Layer 10 of a small transformer language model trained on English Wikipedia (26 layers, counted from 0, width 96).
A neuron adds its activation times its output weights to the MLP's output. To switch it off is to set its activation to zero at one token and run the rest of the model.
A neuron's activation on a vector x is GELU(weights . x), where the dot is the dot product.

Input weights of the MLP neurons that the questions are about. A number n stands for (n - 500) times 0.0025.
n32: 437,428,454,564,486,436,514,649,514,333,364,485,570,532,273,384,544,414,422,459,500,478,505,450,549,486,486,457,428,495,558,465,382,755,614,537,556,495,531,517,573,493,447,488,502,537,500,342,382,460,463,530,679,608,376,632,535,314,459,624,556,455,468,477,519,474,495,556,610,585,393,551,561,505,473,438,596,534,470,539,451,437,444,401,484,427,412,515,488,524,546,517,537,630,380,557
n46: 407,731,500,493,585,412,412,522,326,482,236,446,459,547,719,620,514,562,559,612,638,497,260,396,361,570,444,380,493,647,569,588,214,609,350,566,493,403,475,468,442,401,475,637,475,451,396,272,319,458,406,568,503,340,508,342,292,454,329,452,538,396,477,430,347,652,627,428,616,441,639,600,397,594,588,627,343,479,496,623,430,560,671,364,257,471,500,669,583,654,594,387,384,507,587,326
n48: 405,422,547,444,694,490,427,551,287,545,549,353,317,627,376,484,561,571,724,295,529,482,571,525,467,546,610,477,554,221,438,626,467,534,627,531,322,539,330,395,356,613,637,600,445,618,770,579,480,676,295,484,428,549,429,429,546,543,414,604,408,612,411,450,345,610,491,568,600,284,346,558,500,449,424,507,627,689,601,449,595,576,404,345,440,619,329,350,343,559,510,569,413,477,407,490
n60: 444,500,311,509,442,640,446,306,527,362,454,361,381,476,361,520,444,525,530,344,685,623,438,436,603,456,615,685,575,332,348,570,339,483,665,655,780,410,740,380,514,457,673,526,218,610,468,538,588,568,580,428,543,447,349,740,351,389,384,264,623,568,365,401,353,524,452,408,608,489,416,464,315,465,535,544,414,390,518,469,437,513,653,367,468,528,632,488,507,467,486,472,604,587,437,606
n73: 445,417,507,439,470,452,487,715,607,716,456,449,432,726,493,519,487,390,562,402,529,602,530,521,289,471,651,372,725,497,391,438,666,446,535,551,374,578,408,537,584,455,513,730,615,313,493,491,454,539,500,341,471,652,297,471,445,611,441,555,691,358,441,450,397,378,568,245,641,486,428,433,413,645,582,497,469,706,421,466,267,571,402,639,441,333,527,403,463,493,591,720,484,601,527,403
n87: 605,562,833,210,483,424,700,596,572,521,514,479,415,541,564,467,519,478,374,449,533,463,463,514,352,420,620,617,382,646,569,255,450,627,433,479,381,553,396,429,339,416,453,503,779,355,479,620,251,383,462,568,510,523,297,516,507,507,516,545,540,387,694,506,561,577,386,416,624,500,378,406,418,555,368,480,391,358,524,376,286,405,607,638,424,286,445,423,551,497,438,583,481,480,672,557
n118: 450,570,733,481,565,322,520,482,493,496,336,334,607,482,586,543,550,522,446,622,189,528,375,381,706,503,531,428,652,316,309,619,490,560,391,443,453,574,510,611,500,377,528,473,659,490,428,432,438,486,366,566,517,409,354,483,363,603,624,293,426,561,520,565,618,459,627,427,469,539,352,470,590,458,543,524,377,594,972,521,642,393,257,416,684,483,342,513,619,497,602,571,566,677,472,451
n217: 549,417,341,543,493,426,337,544,518,455,293,463,340,639,393,531,658,384,479,493,448,409,464,451,370,482,301,535,313,638,517,429,458,657,322,652,391,209,333,525,602,465,564,593,423,605,433,574,547,496,445,631,507,461,443,389,429,390,388,333,662,808,639,436,435,386,446,400,628,474,302,441,557,628,345,706,229,446,563,471,746,433,599,496,540,533,690,474,748,514,576,254,459,373,507,405
n270: 507,451,379,522,243,517,361,755,562,524,566,302,555,418,467,539,670,531,375,647,458,367,524,643,464,417,437,642,470,569,302,536,733,319,341,365,507,565,387,419,537,629,647,494,538,422,406,412,490,394,405,697,520,271,373,458,441,341,494,652,451,510,333,378,399,313,434,455,520,524,363,464,603,391,479,583,290,625,521,480,395,343,490,523,560,409,724,534,646,638,456,524,538,563,493,437
n281: 586,517,395,322,453,549,403,618,506,503,555,488,575,566,491,557,645,443,582,531,646,535,467,602,268,468,482,465,476,345,520,497,579,379,478,555,599,581,624,533,364,651,565,466,382,532,339,377,390,529,419,494,555,474,572,491,466,324,592,359,497,779,430,378,545,506,586,460,644,522,415,609,622,370,387,688,394,682,503,678,512,481,252,456,464,503,675,449,398,529,578,418,483,590,515,475
n295: 443,471,549,584,452,329,384,522,631,345,400,503,453,686,524,427,500,295,518,503,645,527,408,455,629,463,511,513,728,540,417,487,421,511,616,467,413,377,596,581,644,487,599,528,547,573,497,500,302,495,353,515,681,492,324,487,548,436,604,475,427,517,462,435,425,599,435,371,545,561,546,518,490,511,558,558,444,449,353,593,529,354,607,288,560,557,462,446,492,539,492,505,523,584,587,480
n315: 670,673,605,464,533,515,615,427,651,466,426,594,439,458,568,405,583,544,468,571,226,597,401,264,593,479,592,476,575,585,428,646,579,627,444,528,453,413,547,413,573,529,592,704,603,459,519,385,354,482,358,471,410,410,380,520,562,715,520,635,617,456,562,601,404,556,472,534,429,478,259,560,439,570,586,606,643,533,303,376,421,595,527,404,539,533,509,571,437,558,536,521,517,523,539,651
n318: 450,503,552,287,304,535,320,483,651,397,472,384,480,609,623,523,550,459,507,310,333,512,590,435,618,663,486,310,462,446,507,480,578,623,344,578,423,345,514,580,573,328,589,450,187,574,565,406,517,578,559,427,480,540,689,344,662,568,380,369,328,399,364,387,548,486,458,600,452,504,454,317,416,381,458,316,471,365,632,325,517,516,345,513,503,559,615,415,654,710,524,306,484,744,307,484
n319: 607,458,588,433,338,533,529,538,474,386,461,512,455,174,662,598,545,347,506,398,430,566,389,439,332,463,390,552,517,735,593,557,443,301,659,771,497,352,500,488,441,506,352,492,512,460,573,634,407,583,361,475,480,415,528,581,455,558,525,503,588,676,558,478,634,425,568,478,442,364,478,500,535,583,440,592,442,453,488,426,534,576,521,474,511,380,468,370,465,654,586,568,483,580,370,388
n329: 369,555,379,512,599,492,374,743,490,303,554,481,417,521,484,404,542,445,551,485,412,347,414,505,546,585,392,559,513,554,505,472,503,609,634,430,541,457,464,393,503,482,542,427,566,566,486,363,331,469,519,465,457,571,594,450,389,363,358,629,635,554,314,488,479,474,532,437,559,468,389,477,351,566,564,526,473,346,446,537,477,485,633,373,488,553,622,483,524,643,629,527,485,592,418,448
n373: 397,400,280,220,619,560,544,500,305,490,381,405,656,529,356,522,707,485,311,402,544,456,497,513,560,436,414,599,465,452,220,522,279,753,317,630,547,597,615,568,487,608,484,512,497,550,540,672,330,506,516,444,371,462,507,419,413,436,427,334,462,389,506,431,455,426,521,540,379,550,451,472,443,513,414,510,490,432,603,526,572,560,365,497,621,490,402,465,324,528,595,727,602,649,431,455

Output weights of the MLP neurons that the questions are about. A number n stands for (n - 500) times 0.0011.
n32: 601,478,478,280,385,405,450,484,475,528,567,475,478,433,712,550,495,500,597,578,396,413,685,527,379,469,500,503,549,446,373,520,480,334,449,489,479,265,611,366,392,566,455,451,547,379,402,727,492,452,512,452,292,359,558,543,432,726,492,486,431,503,634,614,408,641,542,524,448,337,522,500,368,513,527,621,522,458,523,533,565,582,580,473,486,540,580,494,455,524,318,540,576,402,625,404
n46: 362,312,541,456,640,431,460,673,390,638,715,799,383,359,352,706,385,564,463,351,496,487,632,292,544,222,496,614,564,284,448,521,617,438,427,235,438,438,451,390,636,560,643,594,480,402,995,504,325,561,599,549,572,428,572,588,419,537,247,627,315,429,504,411,469,431,565,642,544,272,381,183,594,523,435,574,319,369,424,441,335,508,696,583,350,408,405,414,619,555,496,500,403,516,454,248
n48: 465,486,457,597,439,488,288,572,358,420,857,673,514,532,393,547,411,411,320,522,586,335,395,468,442,555,540,481,591,654,617,684,645,259,741,344,510,614,376,440,603,525,404,654,475,393,574,573,608,381,702,408,463,486,585,336,534,500,721,316,282,420,642,526,504,369,664,637,804,542,475,489,271,758,455,331,582,476,477,402,434,616,527,507,511,529,613,478,441,510,669,515,605,433,554,466
n60: 593,415,504,279,349,325,431,413,389,404,389,397,562,634,489,496,375,666,470,263,493,572,577,406,694,433,750,477,494,578,446,580,413,675,483,537,423,604,621,497,549,536,490,592,511,504,522,582,428,375,484,582,428,644,543,360,512,593,206,345,467,442,342,285,532,777,410,636,428,636,686,466,400,336,281,318,562,535,464,607,206,274,754,447,292,530,406,504,578,595,485,619,611,532,310,386
n73: 500,442,564,554,437,504,213,414,389,607,420,403,543,225,439,430,351,516,432,590,468,629,628,355,655,729,486,619,614,550,391,476,400,411,485,695,571,536,603,442,558,651,388,630,284,514,569,527,503,592,723,534,591,457,474,472,373,423,455,313,424,605,445,269,451,497,389,653,546,557,438,424,443,478,519,337,596,386,485,575,415,554,532,471,555,542,503,558,602,590,548,354,323,507,291,267
n87: 573,617,347,549,494,698,507,292,605,461,425,471,575,424,466,510,475,564,639,529,644,415,598,318,592,671,487,602,400,545,410,643,550,425,618,480,619,297,615,580,380,612,525,491,490,521,529,408,476,435,503,619,491,326,564,554,514,436,633,609,516,584,444,367,655,628,574,551,292,652,446,678,447,436,457,281,604,225,509,481,424,531,593,446,493,804,311,444,649,541,613,543,463,621,511,588
n118: 525,638,580,536,371,603,546,592,382,205,526,475,346,683,625,458,357,298,517,433,548,578,709,730,500,534,410,417,610,531,562,282,439,472,832,310,416,354,528,361,145,414,292,675,258,686,270,496,531,234,493,398,326,587,417,648,531,539,591,512,571,461,291,329,423,525,425,484,451,544,741,686,576,379,655,381,671,476,150,524,232,377,564,467,336,458,488,449,470,593,590,649,387,398,507,348
n217: 622,628,326,606,479,472,462,658,458,500,661,417,395,308,551,839,443,559,442,530,460,610,452,310,463,504,500,815,457,400,663,437,632,457,756,481,366,455,504,500,562,500,662,544,474,532,754,584,521,575,599,496,486,723,589,527,512,322,664,249,440,688,507,255,416,443,446,584,319,644,371,259,701,255,464,583,294,446,557,606,504,596,539,401,380,497,559,397,695,584,435,324,343,496,354,578
n270: 361,585,335,690,385,635,546,339,531,450,452,489,362,524,471,565,576,636,496,393,250,289,681,578,210,469,414,488,386,520,526,328,678,445,517,469,662,278,428,436,477,613,518,478,395,492,395,360,392,471,732,527,522,719,458,544,504,460,547,639,690,716,471,605,526,442,413,317,474,524,481,441,740,475,536,437,599,380,177,303,668,551,555,556,484,479,745,613,481,659,426,894,356,515,564,536
n281: 535,428,390,548,559,532,693,446,695,512,366,464,432,601,466,405,542,571,573,515,486,438,370,592,761,699,594,478,461,351,547,447,426,540,540,422,494,438,319,500,558,477,440,404,585,295,611,627,514,461,599,345,464,547,506,580,273,472,589,532,639,310,486,591,376,539,525,604,497,329,590,641,503,542,610,448,485,449,701,413,536,641,520,665,691,549,415,600,539,422,609,427,388,509,484,550
n295: 497,569,561,527,505,535,572,387,486,686,604,547,615,396,548,541,686,486,430,456,413,385,312,578,279,678,508,442,406,294,595,618,608,476,397,445,463,452,582,570,416,522,424,540,495,407,365,559,580,594,440,534,393,522,573,449,345,513,350,505,448,413,738,529,438,522,500,527,465,316,511,543,536,595,461,497,560,686,644,511,441,660,563,479,474,413,565,536,531,433,480,483,506,503,364,552
n315: 507,524,435,585,517,439,325,363,453,720,391,529,625,676,538,507,510,355,544,229,682,347,647,621,694,518,288,403,613,454,405,418,470,428,370,543,507,617,433,412,646,447,342,434,532,504,296,609,547,290,642,427,507,663,769,478,276,488,422,204,450,520,428,391,437,634,351,650,461,595,447,337,486,603,517,348,578,432,471,350,536,408,473,723,485,406,680,493,522,552,482,354,395,573,371,347
n318: 709,496,362,455,429,285,580,340,531,335,456,305,466,650,683,374,594,568,663,390,357,500,722,483,541,381,496,512,473,419,572,397,516,445,707,581,654,583,677,540,601,556,420,522,313,621,668,500,547,666,544,516,396,556,451,694,807,681,651,620,591,401,709,416,708,423,373,611,399,224,608,717,512,418,721,760,496,536,541,411,446,569,572,585,768,548,643,759,527,625,535,465,579,530,601,520
n319: 476,398,494,623,679,470,343,394,621,602,368,488,749,517,586,506,377,454,572,297,476,404,553,465,757,466,453,416,435,589,360,699,538,530,385,547,470,382,425,460,453,488,388,491,394,412,449,634,416,447,381,343,610,701,643,484,461,436,802,518,531,503,544,377,410,407,401,602,600,228,572,370,519,595,400,460,537,418,425,479,544,602,383,416,424,461,512,347,372,437,475,626,574,512,448,574
n329: 650,300,603,335,471,334,545,399,483,573,599,441,508,515,543,377,505,599,369,658,588,546,503,490,406,525,528,532,573,241,481,558,480,444,282,396,468,396,531,512,406,552,385,541,588,344,568,647,503,590,456,514,342,552,483,717,447,632,322,577,397,536,621,603,470,616,590,465,415,310,525,480,514,497,399,549,611,524,477,530,455,487,420,524,373,460,385,441,565,516,329,611,523,476,566,604
n373: 516,403,617,612,603,410,329,580,533,572,557,474,474,549,553,264,558,510,335,535,525,547,471,497,462,438,477,507,376,472,586,399,550,488,584,510,342,514,597,571,338,554,494,403,563,510,459,215,561,592,457,638,518,749,449,544,616,414,276,649,616,557,457,544,535,533,549,500,427,404,680,563,500,313,592,485,580,617,706,629,444,175,574,484,306,594,503,602,717,381,503,250,436,472,503,561

Each question names a token from some text and the token that comes next. It shows the vector x that enters the MLP there. A number n stands for (n - 500) times 0.012.

Then comes g, the gradient of the next token's log-probability with respect to the MLP's output, scaled to length 1. A neuron's effect is roughly proportional to its activation times (output weights . g). A number n stands for (n - 500) times 0.00085.

"urs", then "por"
x: 634,468,417,623,532,629,457,418,436,415,418,425,508,480,617,474,459,613,526,571,525,279,466,543,701,516,540,353,472,439,470,358,484,436,574,449,581,535,534,531,460,484,523,416,488,422,509,498,543,487,447,432,404,634,507,541,464,445,709,599,583,552,604,319,480,519,244,614,571,476,574,572,641,513,469,604,599,379,508,434,364,582,536,461,531,419,450,654,499,491,578,585,561,631,428,525
g: 368,681,443,411,428,509,527,417,419,552,554,468,654,420,605,370,674,462,630,402,431,490,699,666,578,649,575,387,460,428,503,652,464,519,471,629,583,425,441,697,305,823,640,634,503,459,458,472,454,553,548,673,581,668,473,565,632,567,519,735,518,632,521,744,681,382,599,353,472,537,433,295,469,585,85,496,501,486,366,557,574,455,475,408,455,381,656,411,402,641,337,473,382,611,429,255
Which neuron, switched off, lowers the next token's probability most? n32

" 100", then "-"
x: 544,494,539,635,509,576,426,491,472,550,556,583,656,592,502,485,481,657,665,605,479,424,562,341,611,563,498,564,531,551,564,434,544,506,496,528,482,549,321,449,624,597,441,479,524,460,500,662,506,445,549,470,498,571,568,590,576,522,852,460,544,492,577,521,343,499,457,602,519,525,607,664,551,515,590,535,441,362,486,516,379,666,590,609,557,532,515,595,391,509,576,553,528,564,477,378
g: 478,342,436,460,224,428,432,504,478,456,586,520,612,460,526,491,531,465,617,527,532,573,709,527,552,658,583,537,605,566,599,213,620,601,581,556,698,613,468,392,524,525,497,486,433,325,434,683,559,562,599,601,592,591,436,492,605,510,581,409,544,403,310,466,652,589,211,635,474,372,559,302,431,586,495,547,607,559,381,96,645,512,406,445,587,583,783,623,491,702,411,630,151,568,484,496
Which neuron, switched off, lowers the next token's probability most? n315

"ni", then " Motorsports"
x: 614,492,464,552,482,532,499,389,563,484,524,491,522,553,478,636,527,647,614,590,519,437,639,524,659,565,592,423,427,494,545,374,531,508,507,527,522,517,488,448,515,374,443,592,517,339,442,444,549,443,561,501,492,660,540,595,563,456,710,614,582,485,611,428,517,443,413,748,465,580,554,549,637,560,450,490,546,390,521,390,395,581,555,458,601,496,375,643,518,311,485,592,631,646,466,511
g: 603,436,350,529,599,585,460,377,521,417,573,461,501,654,401,380,562,386,423,441,502,322,359,486,500,515,712,559,449,514,469,705,533,379,619,533,497,415,419,434,388,612,359,580,342,483,226,776,478,447,574,299,490,572,223,537,620,747,419,498,475,397,327,631,336,462,416,377,728,621,497,347,325,605,444,611,564,453,456,472,537,288,461,658,481,643,639,747,547,276,655,612,529,433,645,321
Which neuron, switched off, lowers the next token's probability most? n32

" Ka", then "is"
x: 682,532,526,578,469,535,516,428,575,607,460,569,561,495,401,576,405,623,715,559,484,391,578,456,701,484,416,489,625,507,547,411,505,474,474,581,476,557,413,473,595,444,465,496,550,378,631,664,488,436,463,469,419,591,573,550,553,562,815,511,479,546,527,501,382,545,437,515,491,627,623,550,572,557,540,558,483,424,390,459,421,634,490,534,616,548,599,727,415,460,546,546,492,583,464,493
g: 429,513,461,517,443,347,713,584,398,667,273,421,373,660,577,311,429,425,439,579,549,393,459,380,356,484,625,480,634,513,427,289,460,427,501,326,601,576,460,566,513,404,281,639,482,401,691,515,645,353,381,476,561,785,688,226,287,519,423,469,501,333,471,585,369,767,618,531,378,669,467,439,651,412,369,421,465,644,504,504,676,421,495,676,574,662,376,664,360,553,502,520,439,325,541,401
Which neuron, switched off, lowers the next token's probability most? n315

"R", then " |"
x: 531,449,391,545,632,560,474,473,615,475,409,465,466,541,453,612,433,734,638,551,501,305,465,373,496,571,508,386,456,505,557,390,502,480,509,529,553,549,410,517,500,522,507,500,473,428,445,601,476,464,461,361,405,615,502,541,481,490,668,536,597,416,417,362,506,438,460,545,506,488,702,554,590,621,549,462,493,427,561,593,550,619,639,527,618,499,559,588,468,619,624,697,569,446,409,310
g: 341,536,698,580,479,513,491,419,597,407,326,536,355,410,462,398,476,510,539,671,492,572,297,428,597,608,339,553,601,533,422,472,681,446,448,367,467,563,405,557,544,606,587,542,348,215,323,693,364,520,593,560,674,499,464,613,412,479,280,435,536,331,667,708,388,268,449,377,791,797,511,244,477,623,451,363,459,695,555,537,446,537,527,609,474,546,652,679,403,538,483,336,634,414,464,383
Which neuron, switched off, lowers the next token's probability most? n73

"T", then "ran"
x: 443,431,536,658,539,516,504,418,542,559,395,559,582,536,374,596,507,644,677,506,556,286,500,529,553,561,386,526,507,538,578,413,569,511,497,501,428,499,399,524,524,475,505,430,473,392,428,600,452,430,540,424,512,570,450,502,546,558,845,452,474,451,529,374,416,551,448,522,534,557,620,597,565,557,531,496,474,431,434,466,405,722,628,566,704,558,552,619,562,614,532,581,548,452,438,406
g: 469,647,387,436,573,397,437,407,398,612,434,505,693,394,522,697,580,280,491,456,171,418,579,486,699,509,520,571,318,502,556,893,573,626,727,515,479,388,474,435,307,512,494,423,471,316,279,478,550,611,588,573,434,566,461,312,539,679,379,395,339,678,416,369,339,545,454,342,678,482,362,535,414,329,551,679,608,638,604,450,381,535,638,447,457,483,487,277,610,460,452,420,617,462,544,553
Which neuron, switched off, lowers the next token's probability most? n295

"bow", then " Res"
x: 725,472,382,589,508,564,418,447,570,436,482,541,597,689,470,540,451,584,513,616,582,253,417,398,533,603,453,408,509,533,526,439,440,504,519,499,468,544,389,500,530,498,393,451,485,396,494,617,476,486,383,495,275,583,523,541,478,460,701,445,579,543,515,364,496,594,362,525,589,422,708,591,528,551,432,522,476,443,548,547,413,645,580,481,652,533,465,624,418,498,619,497,578,540,574,441
g: 353,436,570,551,652,289,256,612,553,624,529,477,160,491,376,596,494,401,598,424,686,300,533,435,592,204,548,537,561,475,350,601,492,623,451,506,325,506,530,397,435,581,558,557,301,540,257,338,598,633,652,627,295,536,638,723,423,617,485,567,613,675,415,413,388,497,335,529,560,642,453,412,487,537,531,592,538,420,653,589,610,288,435,535,531,679,436,534,702,437,344,520,554,426,587,315
Which neuron, switched off, lowers the next token's probability most? n46

"L", then ")"
x: 519,443,394,523,585,626,415,449,583,437,465,387,537,544,431,604,448,616,608,496,548,340,523,457,592,516,583,433,446,486,517,330,504,623,487,535,498,587,409,459,462,417,448,396,460,449,500,586,517,476,501,418,557,557,494,547,541,462,792,584,545,504,616,432,442,514,445,541,523,642,652,543,648,543,592,513,586,361,561,602,491,481,579,489,646,581,604,667,497,458,563,678,630,568,455,398
g: 231,542,644,553,482,432,460,515,404,681,367,558,540,332,661,318,368,517,390,542,394,489,598,608,565,623,352,457,404,482,630,425,666,546,631,656,620,539,636,502,403,665,678,277,356,471,603,508,300,266,501,434,295,521,345,646,521,436,482,515,527,500,527,747,560,290,505,362,401,701,626,482,357,689,521,594,495,558,452,658,420,284,459,421,433,521,706,564,493,609,536,207,640,389,460,560
Which neuron, switched off, lowers the next token's probability most? n373

"tor", then "i"
x: 588,513,434,529,599,718,434,387,490,430,525,484,554,671,615,570,417,698,594,521,459,322,482,415,605,629,541,448,518,649,552,334,487,437,533,509,554,598,450,439,506,401,531,525,546,508,573,657,572,499,474,494,271,628,659,506,414,585,567,535,550,404,414,357,405,499,461,609,540,464,548,489,622,534,513,563,531,375,525,404,481,642,477,521,489,383,524,694,408,494,582,552,563,515,503,500
g: 329,412,467,584,478,556,563,302,549,478,349,683,435,380,497,701,570,537,491,859,367,456,569,352,432,490,413,633,623,468,498,424,667,509,370,219,577,595,552,527,587,366,401,619,791,535,619,524,639,650,317,408,739,598,456,675,476,321,440,516,583,343,506,679,368,583,437,348,682,395,434,363,545,611,359,527,468,550,605,370,524,519,572,538,567,518,734,471,666,508,521,575,322,475,604,689
Which neuron, switched off, lowers the next token's probability most? n46

" can", then " make"
x: 487,547,484,656,555,465,472,422,473,530,455,506,518,622,536,531,478,596,571,547,465,374,554,424,592,556,507,546,443,551,533,352,485,386,659,467,541,467,465,535,399,415,502,454,447,378,564,661,492,423,612,523,477,563,626,523,481,424,809,470,584,473,478,237,479,456,377,603,505,534,607,555,496,464,540,501,456,363,456,616,478,726,642,506,645,455,517,658,472,544,482,551,515,601,431,503
g: 620,525,539,454,524,680,442,637,412,313,479,399,591,451,408,620,708,592,581,357,275,392,523,476,467,197,630,313,578,369,732,107,389,398,522,596,460,581,234,700,416,519,411,407,532,487,413,473,583,628,421,583,672,455,603,410,502,380,538,391,558,400,708,485,509,420,663,348,560,482,438,412,455,495,444,472,465,336,418,576,717,462,355,602,363,329,363,620,495,533,642,610,594,351,465,561
Which neuron, switched off, raises the next token's probability most? n60

" Comb", then "at"
x: 602,417,496,644,602,527,400,430,648,591,540,586,579,627,448,556,428,620,596,547,576,372,507,434,494,562,425,536,463,545,645,347,539,395,548,493,583,510,490,480,560,497,483,418,462,489,456,606,436,392,605,463,508,634,495,504,472,334,829,422,477,514,433,520,377,519,441,593,541,496,573,605,645,561,506,542,506,432,544,541,439,696,439,501,673,582,500,603,488,522,598,557,565,608,502,472
g: 498,550,517,476,232,628,672,640,570,477,538,527,557,466,533,644,769,298,679,350,540,411,616,643,655,466,563,488,327,323,581,332,485,500,700,661,509,386,401,631,493,596,564,346,485,619,673,515,427,450,567,547,262,696,577,563,449,581,652,562,305,509,575,526,580,226,349,656,468,543,638,614,377,548,486,491,619,631,509,673,638,567,653,289,514,598,354,574,703,546,680,379,503,491,636,419
Which neuron, switched off, lowers the next token's probability most? n281

"mad", then " Qu"
x: 711,464,419,605,548,583,520,422,573,483,370,544,627,486,547,592,379,615,494,621,548,319,406,396,699,443,501,324,494,570,473,387,482,472,439,514,470,506,492,478,454,426,539,452,506,420,549,588,565,592,482,463,276,532,414,575,542,478,702,487,444,550,558,407,544,581,296,598,525,549,617,528,590,503,484,472,453,477,473,437,488,777,622,450,576,450,457,674,452,393,605,435,491,574,553,487
g: 570,705,618,317,517,382,303,644,546,190,573,388,420,577,486,556,532,586,552,568,365,630,530,404,609,566,390,378,482,417,466,575,385,553,635,731,419,459,363,713,454,420,417,652,569,621,592,204,525,796,520,643,324,525,573,455,721,751,580,268,521,508,653,418,543,375,641,662,433,417,475,448,565,616,470,560,522,396,473,398,327,364,508,590,426,681,415,377,503,506,435,558,614,521,301,516
Which neuron, switched off, raises the next token's probability most? n315

"s", then " that"
x: 452,585,472,664,570,540,376,483,531,542,447,430,582,608,544,502,419,591,487,587,523,312,453,479,591,594,496,430,518,495,631,425,477,360,531,474,496,561,455,537,501,468,523,398,409,481,466,598,512,465,514,445,378,607,522,531,541,470,848,533,583,509,482,307,430,526,334,536,529,572,586,551,493,495,457,508,408,354,493,603,403,666,658,442,599,443,473,624,351,473,483,523,534,514,426,365
g: 497,364,600,611,394,630,510,619,335,503,360,534,491,475,308,616,639,619,561,666,451,592,441,458,426,384,785,435,524,541,541,376,558,330,441,587,838,652,514,396,667,528,508,465,546,428,222,247,498,269,498,586,477,419,570,567,390,597,547,425,411,762,513,465,337,323,355,667,493,433,513,233,576,543,487,686,513,395,517,456,607,229,519,462,436,453,573,374,442,521,558,553,428,435,725,361
Which neuron, switched off, raises the next token's probability most? n295

"tar", then "o"
x: 581,492,392,641,520,551,468,372,476,466,475,586,541,597,555,565,417,582,578,519,508,334,496,456,566,568,552,345,490,489,518,356,493,487,461,540,601,479,495,571,538,411,542,470,573,545,467,639,514,512,578,390,260,537,448,545,540,363,724,489,555,500,584,320,395,480,318,587,457,505,581,491,649,559,542,533,432,433,647,392,512,689,593,498,596,439,509,678,519,498,669,526,585,625,518,474
g: 530,389,328,459,311,583,478,331,596,497,424,558,415,416,585,719,548,321,615,454,515,319,452,347,443,503,649,846,624,534,598,415,437,277,434,332,428,475,695,360,756,357,402,421,609,608,574,319,635,477,442,513,583,709,482,629,258,332,534,534,408,444,642,627,642,701,467,311,401,494,601,615,476,550,488,490,575,675,642,544,513,589,409,570,556,532,469,466,509,475,404,627,259,512,564,707
Which neuron, switched off, lowers the next token's probability most? n217

"ski", then " Racing"
x: 656,499,453,605,469,545,444,327,570,401,554,464,538,649,509,555,505,642,519,611,536,383,499,490,582,574,466,456,441,505,480,365,517,455,529,527,484,594,486,509,456,411,396,563,587,420,441,563,433,444,471,493,390,702,630,567,486,507,724,550,556,445,581,388,455,482,365,566,578,471,622,582,653,512,510,555,431,330,607,447,496,730,687,521,531,480,441,585,433,409,538,475,652,493,572,445
g: 574,317,312,440,563,719,522,136,502,542,376,323,395,686,430,285,541,388,607,417,530,512,342,741,460,527,527,617,515,537,436,612,424,577,384,510,436,299,650,518,351,441,387,488,362,475,489,478,635,505,619,410,471,601,233,553,642,469,460,414,542,520,399,295,283,419,247,479,399,396,595,550,322,595,547,469,544,351,327,432,645,297,517,507,542,600,485,701,652,494,530,676,376,579,631,479
Which neuron, switched off, lowers the next token's probability most? n87

"-", then "C"
x: 450,534,391,612,516,538,403,484,575,513,578,415,542,441,404,507,488,657,514,568,550,312,542,482,584,552,484,409,506,488,548,380,557,533,597,558,428,580,308,477,443,490,495,509,432,393,441,599,475,472,549,472,520,593,510,447,569,473,834,550,527,589,606,339,338,489,346,609,503,470,555,579,626,655,557,454,555,466,517,478,500,507,621,474,639,496,552,619,491,568,566,658,579,510,428,501
g: 595,388,471,490,438,601,599,457,667,505,628,652,415,599,592,530,492,321,503,347,314,460,488,729,358,408,495,462,431,509,595,242,383,562,561,537,496,523,567,346,569,599,460,544,678,350,429,443,651,453,265,582,529,627,447,438,556,585,629,478,589,581,613,347,514,256,617,463,571,441,660,570,468,121,795,411,581,530,391,473,558,417,613,754,450,369,359,459,676,561,459,472,764,269,493,564
Which neuron, switched off, lowers the next token's probability most? n270

" also", then " used"
x: 542,539,510,680,600,569,476,456,577,522,463,428,590,517,479,536,425,613,612,542,534,452,546,478,585,542,482,530,502,592,495,440,445,477,585,564,583,562,342,496,406,435,503,423,391,407,475,624,412,493,470,401,550,569,608,551,543,440,802,586,639,471,582,367,455,517,503,605,463,554,682,507,605,495,556,474,540,566,549,486,426,655,672,459,694,438,499,543,413,503,618,566,546,550,341,463
g: 477,701,323,592,471,568,540,238,429,421,290,542,462,538,870,560,403,338,644,578,476,363,495,475,525,656,692,476,678,363,417,594,583,423,300,473,660,329,364,527,549,463,370,479,317,488,587,436,510,494,592,426,676,419,542,583,280,409,461,414,507,687,364,585,357,387,443,735,380,446,726,418,478,479,559,570,390,494,597,455,462,519,479,290,457,725,382,441,500,655,337,458,419,677,487,334
Which neuron, switched off, lowers the next token's probability most? n319

"|", then " Li"
x: 541,521,582,666,518,547,455,511,460,503,521,471,612,613,465,549,441,666,627,507,572,406,574,405,544,591,485,547,512,531,555,365,544,454,605,587,524,604,332,522,443,460,504,498,461,455,492,505,498,555,503,454,554,534,491,539,519,462,959,486,533,443,492,398,445,489,461,562,534,515,565,669,588,481,565,487,413,349,542,537,490,626,473,504,735,548,491,478,515,463,555,530,487,553,435,362
g: 295,563,505,581,684,596,408,454,416,542,486,465,263,499,665,516,529,608,364,440,520,554,524,506,253,381,616,479,397,250,631,463,463,502,373,453,507,647,431,498,494,406,586,496,432,460,770,471,517,454,286,475,470,726,540,538,676,782,447,267,484,783,356,307,407,555,274,405,374,574,768,736,526,432,532,557,471,446,537,569,451,382,419,458,632,487,346,679,399,373,328,471,381,447,519,527
Which neuron, switched off, lowers the next token's probability most? n118

"in", then "ley"
x: 482,509,454,554,499,525,442,396,489,561,681,337,462,420,515,428,421,620,618,543,658,346,539,416,563,582,575,462,519,431,595,356,610,461,484,521,482,565,390,391,431,467,447,440,531,499,464,598,368,474,560,410,440,595,522,467,612,509,635,502,485,526,525,467,437,519,343,659,514,540,437,603,636,593,594,555,633,360,523,359,415,622,560,631,563,528,511,598,401,545,573,569,503,698,437,442
g: 523,242,408,291,503,612,739,260,626,374,644,453,417,433,754,377,378,356,437,589,585,335,493,502,598,699,653,802,492,553,625,790,676,267,554,614,485,549,400,473,531,418,549,582,560,383,568,541,585,429,713,612,465,538,361,443,407,420,338,634,486,624,520,453,481,529,483,306,517,486,301,532,455,502,460,533,378,675,564,600,489,642,364,628,552,380,496,474,512,431,635,663,634,615,411,406
Which neuron, switched off, lowers the next token's probability most? n48